Layer 10 of a small transformer language model trained on English Wikipedia (15 layers, counted from 0, width 128). Numbers have three digits each and are written without spaces.
A neuron's activation on a vector x is GELU(weights . x), where the dot is the dot product.
The model reads these tokens: "ron" "ics" " and" " comp" "uter" " techn" "ology" "\n" "- A" "st" "ron" "om" "y." " Sp" "ace" " sc" "ience" "\n" "- B" "i" "ology" "." " B" "i" "ot" "echn" "ology"

The vector x that enters this layer's MLP at each token. A number n stands for (n - 500) times 0.014.
0 "ron": 511479506536534545545473549500427624411488475501546330469532523531451496537536603529513507493424447597528439504541498482564433491375538478553413526422426552572450552525438571497518500401597587506577506469374448551533444455498439360445407491462518455525482474475476636984510493504574523506486585464512457394460484625499485542520515412493541559519476522513545535456359468508472493485401
1 "ics": 487513536533502468528440513521443547439447441514509330568693491549461486549557514493500606450621495571522473525524475483534468422405535409636528478558416586367506494520536541525504473420604558554597572549428464520487434421517589311372466451506539484589491429477486531846445421476682500428526582408501409390491597577388520465592449399498590566513514539471508445437412495460492548449410
2 " and": 503465591412490422537462591566485562444455599519536374439535523518465493565607512346480545472552451540529463376525529570520493513450571436596465522489429496429538470585503576495543437511514588460577618554374592555410445404551531308405425418519489512593503456481550499698449490499742489425419553476441450435497612623416490493500362418511771571478489534444496474459469558461546431462421
3 " comp": 571444510379365446483467454562421597495454520526515395523585476561488451515602469413437507487579424605479494453546486577504486478407444570683500660461416509420562536509497511505501547498611527536461543507381511473569433447538473334424519347477603411595485482547465514774525499555612478533548581468513438436463626609329444577562500394389596590516470573510538438440509562368580426505353
4 "uter": 418500593431437459587548546536345627560473482554475297553599396512415507530622451421516530440542521572487492491503409612513485485449475509571486569532474552366601456560558568451439491402496413565538625496337506461515462462515587327419465515485524495578581444514461529802490450503616430409521569452527513447456555555395491605554427426485655505507456612525512483474424497425508510551404
5 " techn": 475447565390413371557509590511392597512478474559527316605619507486495500590665434443404550421577549602503455440587382569517431506429458523603439609503452558407527511513508577445521552393568464453520546523360546433455484385497514322395479469520498419549559456502579571722514436544620472485590580483506457410482631527336523579512468489464567561483503635540559574487486431442518476401397
6 "ology": 507538557458501405579422555528431608491495526539474251527600492485490527527660434441560616446538476564521480476536465548516511418454504443544467485543489558374522467524517539490502497424603468505581550518437435495478484401485570352422479427501563510518584382471581515756489397488663509428544577387505402425453640602340460518564417509525708538470441604546556513476394510412452557466406
7 "\n": 563465561367538375588460514646414573425507494500527352500535456526526564502563596360496649558565368555560489429546467570520384489416545402533447547531500602526611484545538608518452565433574533533572631532395460457437490506511446320412439394437563451487462482442608570766499479556636446458489498454461457438479605566382436573568401484467560560533483521494470428455505521499468493477361
8 "- A": 592506427438528506578520456620482607415502503455481379498587476497475506518558597405492533462485470490489397466462492625475446473411524348586491570511426589499590516581560632411424460496587539573524622527341526445406406387538550390460476440411477448593487457534478553826529490618649448445450472490515425375584496547437406521582449433415609567524508574502570429416518565508486435530452
9 "st": 431488554479391430453490569579484606475463433545495375471648538551451545482609481512400647441478489570471451386561507547455470447469487475525399516541422530575629558519535554459438479542568504577491564519434536559461539452537509372556514410443368493614456521488398430790521500594597544507436549558586387419581674546387499468613396300510594511497530456444535360382559502461539446413434
10 "ron": 362516489501437410691505564579477585568398434502453317526517446497425558485520407400417597606670500447503517406544406581425522515533433521669547518583464528462620444524597570489489481487507500515531538443352472442435454411586531340430548498457489398561540471468560448737436473558498575542500491477520455464536710523522480542480462362541583513428551568498592544428487473528587380451396
11 "om": 502477588403370388637463611568403454538387529562509354537593436461377548559557531452445604459561444489537481413476383584490486446561538379544468563593411571434462437550626573490495465458583479565558589526417519495493481401469548380392481418556476563529577443379467512790497514596603495476558507432532433357499609564372530372520441446512552539504526468516543478550448539511610568524456
12 "y.": 576437486442465353594508646537435529403463504507418372490556502539522584526472599343427510492677502627591402466478462531521372459494608394608493569550382566439493560561536626450469480417568513526553597501495524560431450510471451336411465418513550503524476432454474514790509429514593551441425476517461463424523621559404533522512428444519615599457562646451496518522468508430531479437412
13 " Sp": 576480452349450454537436577548558621308545499519459453494603453475477507522588481409492477499602391499579434460507452670490441414409518517665463504521439550425542505442525553493449571505646493499602519493398437488543487341519545325451578380497455397601478503479460526833458569570566444528484513466522473444548611497428513469529423509520645542533540567501462542374476496447568463538443
14 "ace": 484548511531567482538413549510496467531488517460446339567542435512532522538531408416563527538556530513551561554500526584490399398433458432656498537477449521460538553484495571517469490520469432563576579566278523396412398484525524293442456445489445454577478495465506385855473469615567495369489549380528549501482656515412501532548468381482664511518598586522542452420492470522583505523438
15 " sc": 582485445496341344534471576530432668409454516553492426494638542486517530555611476374491572471593473554499422475604472578492452549432471500608403521500419618414544500509487467446580493495597460506547508607485523426395492437450516318393503389561539458659540485476578475793484557610598388429574500462502425394492539571451434491562374490547550528541532612525493473432449469489486482508376
16 "ience": 497511484539550432599473560497434566477510489549462257529560396456575468545588495452551603462588442570465455503609427566535508433464497494622445486573421570371562597488480583516503464475569528513622532598401529542413477506519496319408478469481538512549568417447576412771529429515587519441477501395444483372492590610346489572551421399541667536437489627514530474406443514447399498454423
17 "\n": 573477536353532383622449502641448605426534481546484362468526472547483588493556598315510630528576389520526455420529454595467402477485514468629491556539497597489663510486533591487446590437575515525547611545388492424444496493483429334408434378422559502478505537429600528757478515570593422464455478436440439474489596563417471589583427452477509580549504515444483402452519555519425531494383
18 "- B": 550465462406513491523563562623491607415526496460477444521635457462494590520561567383480561448489470520524469463434484603513430434423478395639486596521411550548618555545543614478441532448568586562543598537375487430319483354455524381448456396430452382638522472490478497839564511619620470418438459504487400413546552496460451564568406477478526560514504544533542445397503552452511490461436
19 "i": 546496488514482360561481532549530553549493571476576314543647432461472518458581533415466543457530478498454451502412472603483405438474473565532455516544448583442641541491593568493457424566582508573555539550432440451396509402497476315468465385412509474598411468503464446840519461581555580474428519570533434359572600533404516579453409458513571519522585515457602596417520522478579414443377
20 "ology": 570581479488408436598444519524511569531439502577433226481632524448507591480521528447424635459558481573515450477514468542416482385511522479664489481593438579429581487520599502457451464469592460502589585591406476452512458463521562329494514437507509541624551418438518391786430440513624507454491560510535400418478634493391506494617356459495551540445521550516542504502404527459481497424444
21 ".": 602438509401483405621528629596481536448444532484388379482515428558527521524497568289454502554664493564569401442465414567516420502510543415588480521530385595477544554540547574488498509489543486484553622549462518521422426431464431337414448343523623484555494481476593447742494473529569477405430491532481486420521671552395575528560412391538565592492520665449443444561486536436506461494426
22 " B": 523441485366544424531516571606486575386415590517435448527615451477486513552528504367435576438494520495497428471481540575511423473470542418634472582544415519503668587499528584491486568426591555539509560575424481459386515319430575368487568441497508432575526465463536501855514513540621424460409383499478446413555627445430452581513403470531597596487521540492459471425481513414553526489403
23 "i": 517520518473536343528494534505574580558390555453563323521634441516427523410524475408494528442493507451452397514432493560474381460493480563532505552557476516431637505467575624465494456573613474531530528566464461443400550414515516307434506420445579488536405449489491459811458474563557550466468492553498454334563646481359500605456455399524606531545575583556598631369547493477564458491423
24 "ot": 521544521521415400563466536565509631584360582523445262574547466498411575503607518491408586503522502584513364352436474540451491392480492490616474534602411413489640525486614528421469490514575435575559532531436502463474498451483549368422596442409501451574514398454441485772440490546531544434568531498502374507512651460436496548476452523467602547511634564567518395520487429588530444423418
25 "echn": 452444571337414463572478640506437545503437486579477335594548478434468504525559463418432518491615559497551454446634436572513441448503458498641519538580406579397519490560493646424519552490557482534511593535411499451494528375513531319432461432577471364560444417412568503769472433550562476481606486486446525364450698452313558517500472475500535547502535661508545540496492481556469527438530
26 "ology": 519542527465487405567397593509474548489424527565434253521600483428508549476576446374498628495602452531547417530535496515513541427499539451623462497552491567392538467461520553498532474466632473569620602615402475472503497412487526348424529414554556525496531381436605467722467409509589487452504513428437436444415620513345489495608460494514706553444475628499529542432384541411472598493436

Each question shows the input weights of one neuron of the MLP. A number n stands for (n - 500) times 0.0017.

n198: 338614396556497316522369621525427574628533607725521381356494564282532553594564413708351457585519539629481626619415553525588568736576583548656493611277594481694503376321431500497439543357346540589497500535600542332573440392388626524526470354395620526377456370689318466366513563500476598509523456400472310387497331321478500378577431400461388591600552584637646660564393534433558334586591
Its three highest activations, in order, are on tokens 5 " techn", 26 "ology", 20 "ology"

n235: 365427491452473413524562335419522716524376698525674315139435627537384300607494584541548325524512573588469431545617445527494615534518407485519446573494574388608475434375497481547575548500486560522488512689541481549518455568460305635450347435422497459497506601460536491486333682399631669545564457480414552571509485573348461395432548772538539566600394269648641608575606668423411327386632
Its two highest activations, in order, are on tokens 2 " and", 0 "ron"

n205: 570500519457581553488265497479469460620562385421539557460497479614677370548491637589491443726563432631715608528449670586481392426478402469507288599509605423526423442530610168392386665456552564469456530522473446572590537542478432578392518608372469474491516444376472427569392540373607488718451422268418637422722536303603678456467414657526355446648461656307299689494370561542464481519578
It fires most on token 13 " Sp"

n494: 473404357320498468486472549542522491398383429663553558555519484415560429485486570468467442490536436539557434512480448469457540529379650558528584553435502569483498432582495631410505495404568619432546395447491449675447538419363422567437477528516603515533608579369486667333507657570639400502580538450577452634502324537547472483456464566391461525399378661522655473614457645431560570457422
On which token does it fire most, and how strongly? 5 " techn", at about 1.3

n309: 440420527516612469572593458563462390452494296342570608537581531582556452599330500490555388540435665418637456616525354370668608455497576505480390436510500670363272511618421691518530487481512545335489678557467443454554503422489354515465374500442449569594554691444551463488465463336628544468634612533461521396347406400547418400662466561486527486534570478597419465527745521528513489519534
On which token does it fire most, and how strongly? 1 "ics", at about 1.1

n10: 546250542660628494449417578547381233667503786458556663122436556273474332497429506564478643519416360412532533509342551620494422376363351455507513551500608452557333368444506441540539481526609497584699503639432539433331522593477627598507420506356631497447220494548560569541548275556463426478580487460593551519394382521600468400609627567427515569544444366583707581415459516549708549500559
It fires most on token 14 "ace"

n63: 503343433709394420500432613652395445641602526483446546408562421426648667566458552564423557486506436480483601536593422600634511371556602548368442352446478458424379679579467551568489489289492363628457451477414676587549344648390576438583516484341618457541475537606606302477400447407457402461409528650516612443413473607702675480535417453462469538622535414370407574434469357649421571458484
Its three highest activations, in order, are on tokens 16 "ience", 12 "y.", 21 "."

n239: 358494391456613653468506291462715658506436274477416519551425503484519420467477383558573412420581580493316679662440478602571427429433402451618510548584484423601510478409592543537546494442604642451438585591574644523481430582487766435831450587579764353556513426407519459479439542331620600405426632691440545341251469305469443402491605545323456536422447368580708617677449412375344392351640
It fires most on token 20 "ology"

n76: 590523570463503520642721428506444370480506295625639432378408537539535419349482491494442477561400478413368383538488570497523519453590583595574509600511661398515527673354517554404536503541546578302509222562438601679514613554447457359679708669245494467318594438374340641519386346506548349500512526587540597477509537458554517372625497407567350476649590518606529411551526557384480453441404
It fires most on token 9 "st"

n7: 479412389500430745613726566537518360408710488574596494573482670506553419632506486628537398596494539515395428563527459335706486532538420515644527643663556546530620400500503470446381712336350434450441494491528370491388677440300454480426528376586570587599521465267535546414526625531542494399561430539511503469430415450415558574562442329476298524478247461470586527432430517390497467488680
On which token does it fire most, and how strongly? 18 "- B", at about 1

n435: 641398379580451534601598391607672519419507517477446658673186351627536673466546243497590360657589360554438338613449474347418447405324277636418273611554592409462524629628568567554403429378521529427530413357592430474674578404692565355597541566497543334430335589464608494536503624516450580361654451372618651710451640296583571400417588633581455480427487580558526467457438619481630407328560
Its three highest activations, in order, are on tokens 13 " Sp", 10 "ron", 24 "ot"

n425: 444497696527402597621389523483548590276390528214513395520466569548503715667514291397347382584381590601626656416668409265439360395483552418486657412389435608588528383523537445598690440585506453675403533531484431646471534599377248445262406526709483686513510626439476686257470537546419457627429473387592615618653632468745470548414607594405531381529536452570507473431402530755500565312353
It fires most on token 10 "ron"

n147: 611522683461574574408518524356391628607678494519611449395453632462404549433553591630567476426435474424559538601430546574642558429623544538442427614557339318255408506527647446365427309575335582600355503425530616503563531241509331572298378357400543631419740450599389479463438558524615422427471618459648475581584398488503616447500543546609446653526488487369376328304414527775476575597631
Its three highest activations, in order, are on tokens 11 "om", 2 " and", 4 "uter"

n52: 368460437595434465404461688736440363596402427497660629404529447535580577612638497402469478409402486526597480413456577641653449309474407616306429261337555752461421545483452500528552587440416455289529497578530486449489466411509503569456508585483443630605557368307577629534543523472492481449566489623353691387546517377622545653464415599453531535603558410521492408465440550550461503408720
Its three highest activations, in order, are on tokens 25 "echn", 15 " sc", 5 " techn"

n125: 436347513615474590558642542433470612645381674610648569490474386543353390490480570391484573604621392517245587571396613548513629442403457579585423552572663519473517590567449599563533436284530535490387411394506308660538603611654258444470309453414637338449471605302438449314604400706413557458353477376564200591585519350382439619459694510702452594383289580689637556477442490497481526500663
It fires most on token 10 "ron"

n289: 622688634439466741404467463506453294593471432411760548416406497246606695445585644595613470407465396330669474580484522441618479435270443396431555475452467441523484399530482386419529472795569564503319494481494446425623469515472588280481398464631456500546371506494444592483628599573572555525513247434561628485578530494534506310412618568464509606315630663603433655484537424301427566651458
It fires most on token 13 " Sp"

n44: 664635511527659547348537584581417487432721446522649455437514508587473377551403452647419484484536529441585613524474555519637531495536430478589619585304571317480429519436359704410450694384591381428436358486548347533590448521483356434452447495594659509519417414514612562442582601583411497554480467670393437410426527561554568575492416473355387393631450581426355539570511530471641297367492
On which token does it fire most, and how strongly? 3 " comp", at about 1.2

n149: 512485337482455368599555556521485574431402488586515698641561509620349467652506530635547494341555540537379550619494386625569301277500390503459295280555448443415615461488574604459531373500439621381697462576480632418628527409479636454500335756624503537479421394551587450417641503453560459693383410653524497611421397598512589460330650503453316481356424525363524592549479408666617417597433
It fires most on token 5 " techn"

n411: 475336430435445396470462512452525425590383609370603535563430426287400503503448399642590273521442520497588531605459415572515686627397583595427425527441690548506431536470509553523302446646550557697537351522447543299456322633555373439336576403360409591488424527379512670263542388612520633461424621541586549453613577599521428691500494470528525760577608494387560442673539438412453445751641
It fires most on token 19 "i"

n168: 562333473569800408639629372349631713510263462541568317570345539456540646538638474624755397281362510517701281408435662540629519779457486581413648387535522573528380497490447463568500392363534598537198461432522341577468550545621413664588538654500354521601436500500493382515596553506519358648437410424526300539577448369617381426422391619397409459373471640510444584442530412552717432530593
It fires most on token 0 "ron"

n394: 354567500648436509401591530452558437443452615577556520524543579552382551403436473671494544597503419506388432671303382536581628491624586580618416594488608470560419446319374457374376402339453524678423464405488718704538527603567449415426593687402385444783439582503340414383575581471512526533516806381397445427515421337396584497468500305616547694439597512393553485593385372553429537418617
On which token does it fire most, and how strongly? 9 "st", at about 1.6

n73: 510429416454515423478488649515509485426387443364527667401388515522454571254509491453521452488690453560718236341478466571519725466522428287539494636392554420548385631476402472602516336397466518791459445607557437774581411524450484676449375401448819619530297481481466512494485460485485434619562540435512574533615638390606393456530577460510407669457309443574415522636522439515569613491718
On which token does it fire most, and how strongly? 21 ".", at about 1.9

n97: 729719389687250351534517306517346469558424575496423480382454571489483427493412589510619497323364596311510461709421407586576533559396701299478382472537527538580507736595449550476379500350666428342401442570557648409664441402630693403397543547646500450561357325666645589273677521503510352538405629457530465473538294607419500496602500648532367371496258692522592605309569670601473405784584
It fires most on token 8 "- A"

n121: 506516449593453551525552540522532602631665471323454546623287641391497400624376231596484574380433452348525575728526390462506423402579436570500526462561479409665649581540534484494503317563453568452751383631467449652649556411474576327365588485537431689546421417440406606451629509359349475653602443696358551534402426406414466756359487387647537445406585416595615714365437639396497285462454
Its three highest activations, in order, are on tokens 23 "i", 19 "i", 10 "ron"

n292: 478497377575586406448396627421475373479574715387652352515506491481638604427606527532515491476679509352568431536459576527436590494632544413304532451390399387439317681389448200503525572478477669537660401475476544562556555494382432470369562583527589653578673580589543621449472518422438476633371346573311322515599473485485612808467208460525368373474464528497500528531472578503396765367467
Its two highest activations, in order, are on tokens 16 "ience", 26 "ology"

n94: 438473675408494632623588583378515375536475438402611451647363351396518623475466500500589465316464491553585308610469563587575517617464632567513301618590448566588370562491309181427639586588422627286392568353436408330576506559500336427546520485524636578427588627554623399522578572644359562420525473546503500503618265497479303506403512653488618366516590589434491601411476411623436332503547
It fires most on token 0 "ron"

n249: 426568207522516550413478516526746270484483684523547500701477336609484481523470385522583377351326549520487403478668361336600662399425563731391510614585563481480420497541407477557513615565509586559613545421462342582362416741684592415556409553519490487810340595565468311452367494788618519445486461540443370519608554431564574309468390513470358557500465214547407579593594468503645427438484
It fires most on token 19 "i"

n449: 424494454497522529451398573613572591347535436223599470515397548557549494481472706624633479497379506405735548613392512433604465500700340509374353441372467543706465652545521494461566315481321506291610503606479619618622580479584484479352741363385426433632407624426558442367611521575706548378432512485518500542531578624401637434464613626433393379366384579452288466390642591443473384600411
Its two highest activations, in order, are on tokens 2 " and", 21 "."

n462: 559452303716558678392500487477572490534511493624428503706367484428483544388469380303370553551418751597466479527500611476405347497490211538493367646280565618677357623391577338516486513459506573497362454517539738497608372447568688474507415520301625447441476357564665507435574500685468520751305510302675422615473414555460564524338648645479515486744379653553537325593317301582668583500422
It fires most on token 14 "ace"

n467: 616484494571456530407503561466525368488323558439688639391399603618588478552747580527608412575547640352610587571503453407569420525597567405362655585527431438330551263460435382500468549296627509652787497487301370566566326573509434545599584509567553445622554494419310525483472400670479552562474738536408287624645488371644633630442534460490457390381554442218340373439419506545500430453482
It fires most on token 1 "ics"

n201: 428267674546477616601570520365541469592445542506534545540512607547581457317447449444660444390377622536529566443461532477514371332630665529805512503573514656542455414599529467449390460418350494562464568618455423593730350537573491525536363531301439506605389655599517674372317575582528398431579366453543558537573602533449581512341434439461505380275514521590531394417514543444432329550635
On which token does it fire most, and how strongly? 14 "ace", at about 0.74

n503: 367484459540581503449578378500320633604373581599539482564375641475360379595418542446516497559456410362587478428349417545616729427567453484390528578484633607480719460566444475495541550508485418497376537547591338671396562487533412456627536417524462430505405685484605670517400524655585547567523381559511573529383469513569564558566444615399498561380289633458558385437408455665442410467411
Its three highest activations, in order, are on tokens 7 "\n", 17 "\n", 10 "ron"

n21: 624451327478562547435525474519421632461415513377260532523711475580513584587639263581471513559697516560778426406352721429607318327484566427377638304307563513565376542656516360462553545487491449454450494530598444546601409634563476632600582547359383334535539644474568449437471591373366601361411412678554621459451589469478471487405519468524423490372591530598231596706633679475329430638251
It fires most on token 21 "."

n446: 828367443593535630553500323590666568434437432510448555651516497391386494572685373422429420364401557581468597628503462509513455320453516538430536626546409368487461693451378584439468457554576540606465218497524526427360343435698450457378470491531595628491459373557557690407513465322346555512573630512710750665681531409537384487543324672379422536530625487484565590439396404708390330500503
Its three highest activations, in order, are on tokens 24 "ot", 8 "- A", 19 "i"

n1: 594524436319436506515632580431439455494427497466670594428528541367518615397574467567482647458399321248396472623387542533645483664458497589500519546570424618475416536524278364606357542540427417436382429469661512698655584527454452450454480439390649497615372521418823760436621624556587535362595521532544582418378586515702479586470383494519481444583257568509333445562542438529559506378348
On which token does it fire most, and how strongly? 15 " sc", at about 1.5

n93: 528423457614338585561284617382515401521430702509704503336556518425583524361621566561548441439537419422644635512478323594576442485524481494445617350417417323577459344569394491379634512500393464416472551345556599555326397524312519426406453562530375516557491608717558611447503491482634387482548607678419396515472690573398551472622503703345402412497462462560455512628833335681574516503491
It fires most on token 2 " and"

n78: 510520462576623510590483461723480544525484510643692476498571481457400450454432375471567556625432471449611500478547645398597403518595533495513591432333717455335467424449359349527377448432505534409459517622461467528572505534614458418487476660549573503395407613545475517429525435466704505648353553337432495461518583512502612558424547515490445425497626418456439449566345397456607508540447
It fires most on token 1 "ics"

n410: 622531512543591554457509534562595552426471426335482602575261442510450435635484476539475503388667559401437484383626540649578565609478345525428671566560464547334240555555565478615640482582316442345630375497344506462678302448440327446462404479494266448485462403472500564351422373406408448417523694455823653609535643500564512570372509556367500680758485538639445617427516641557639405396590
It fires most on token 14 "ace"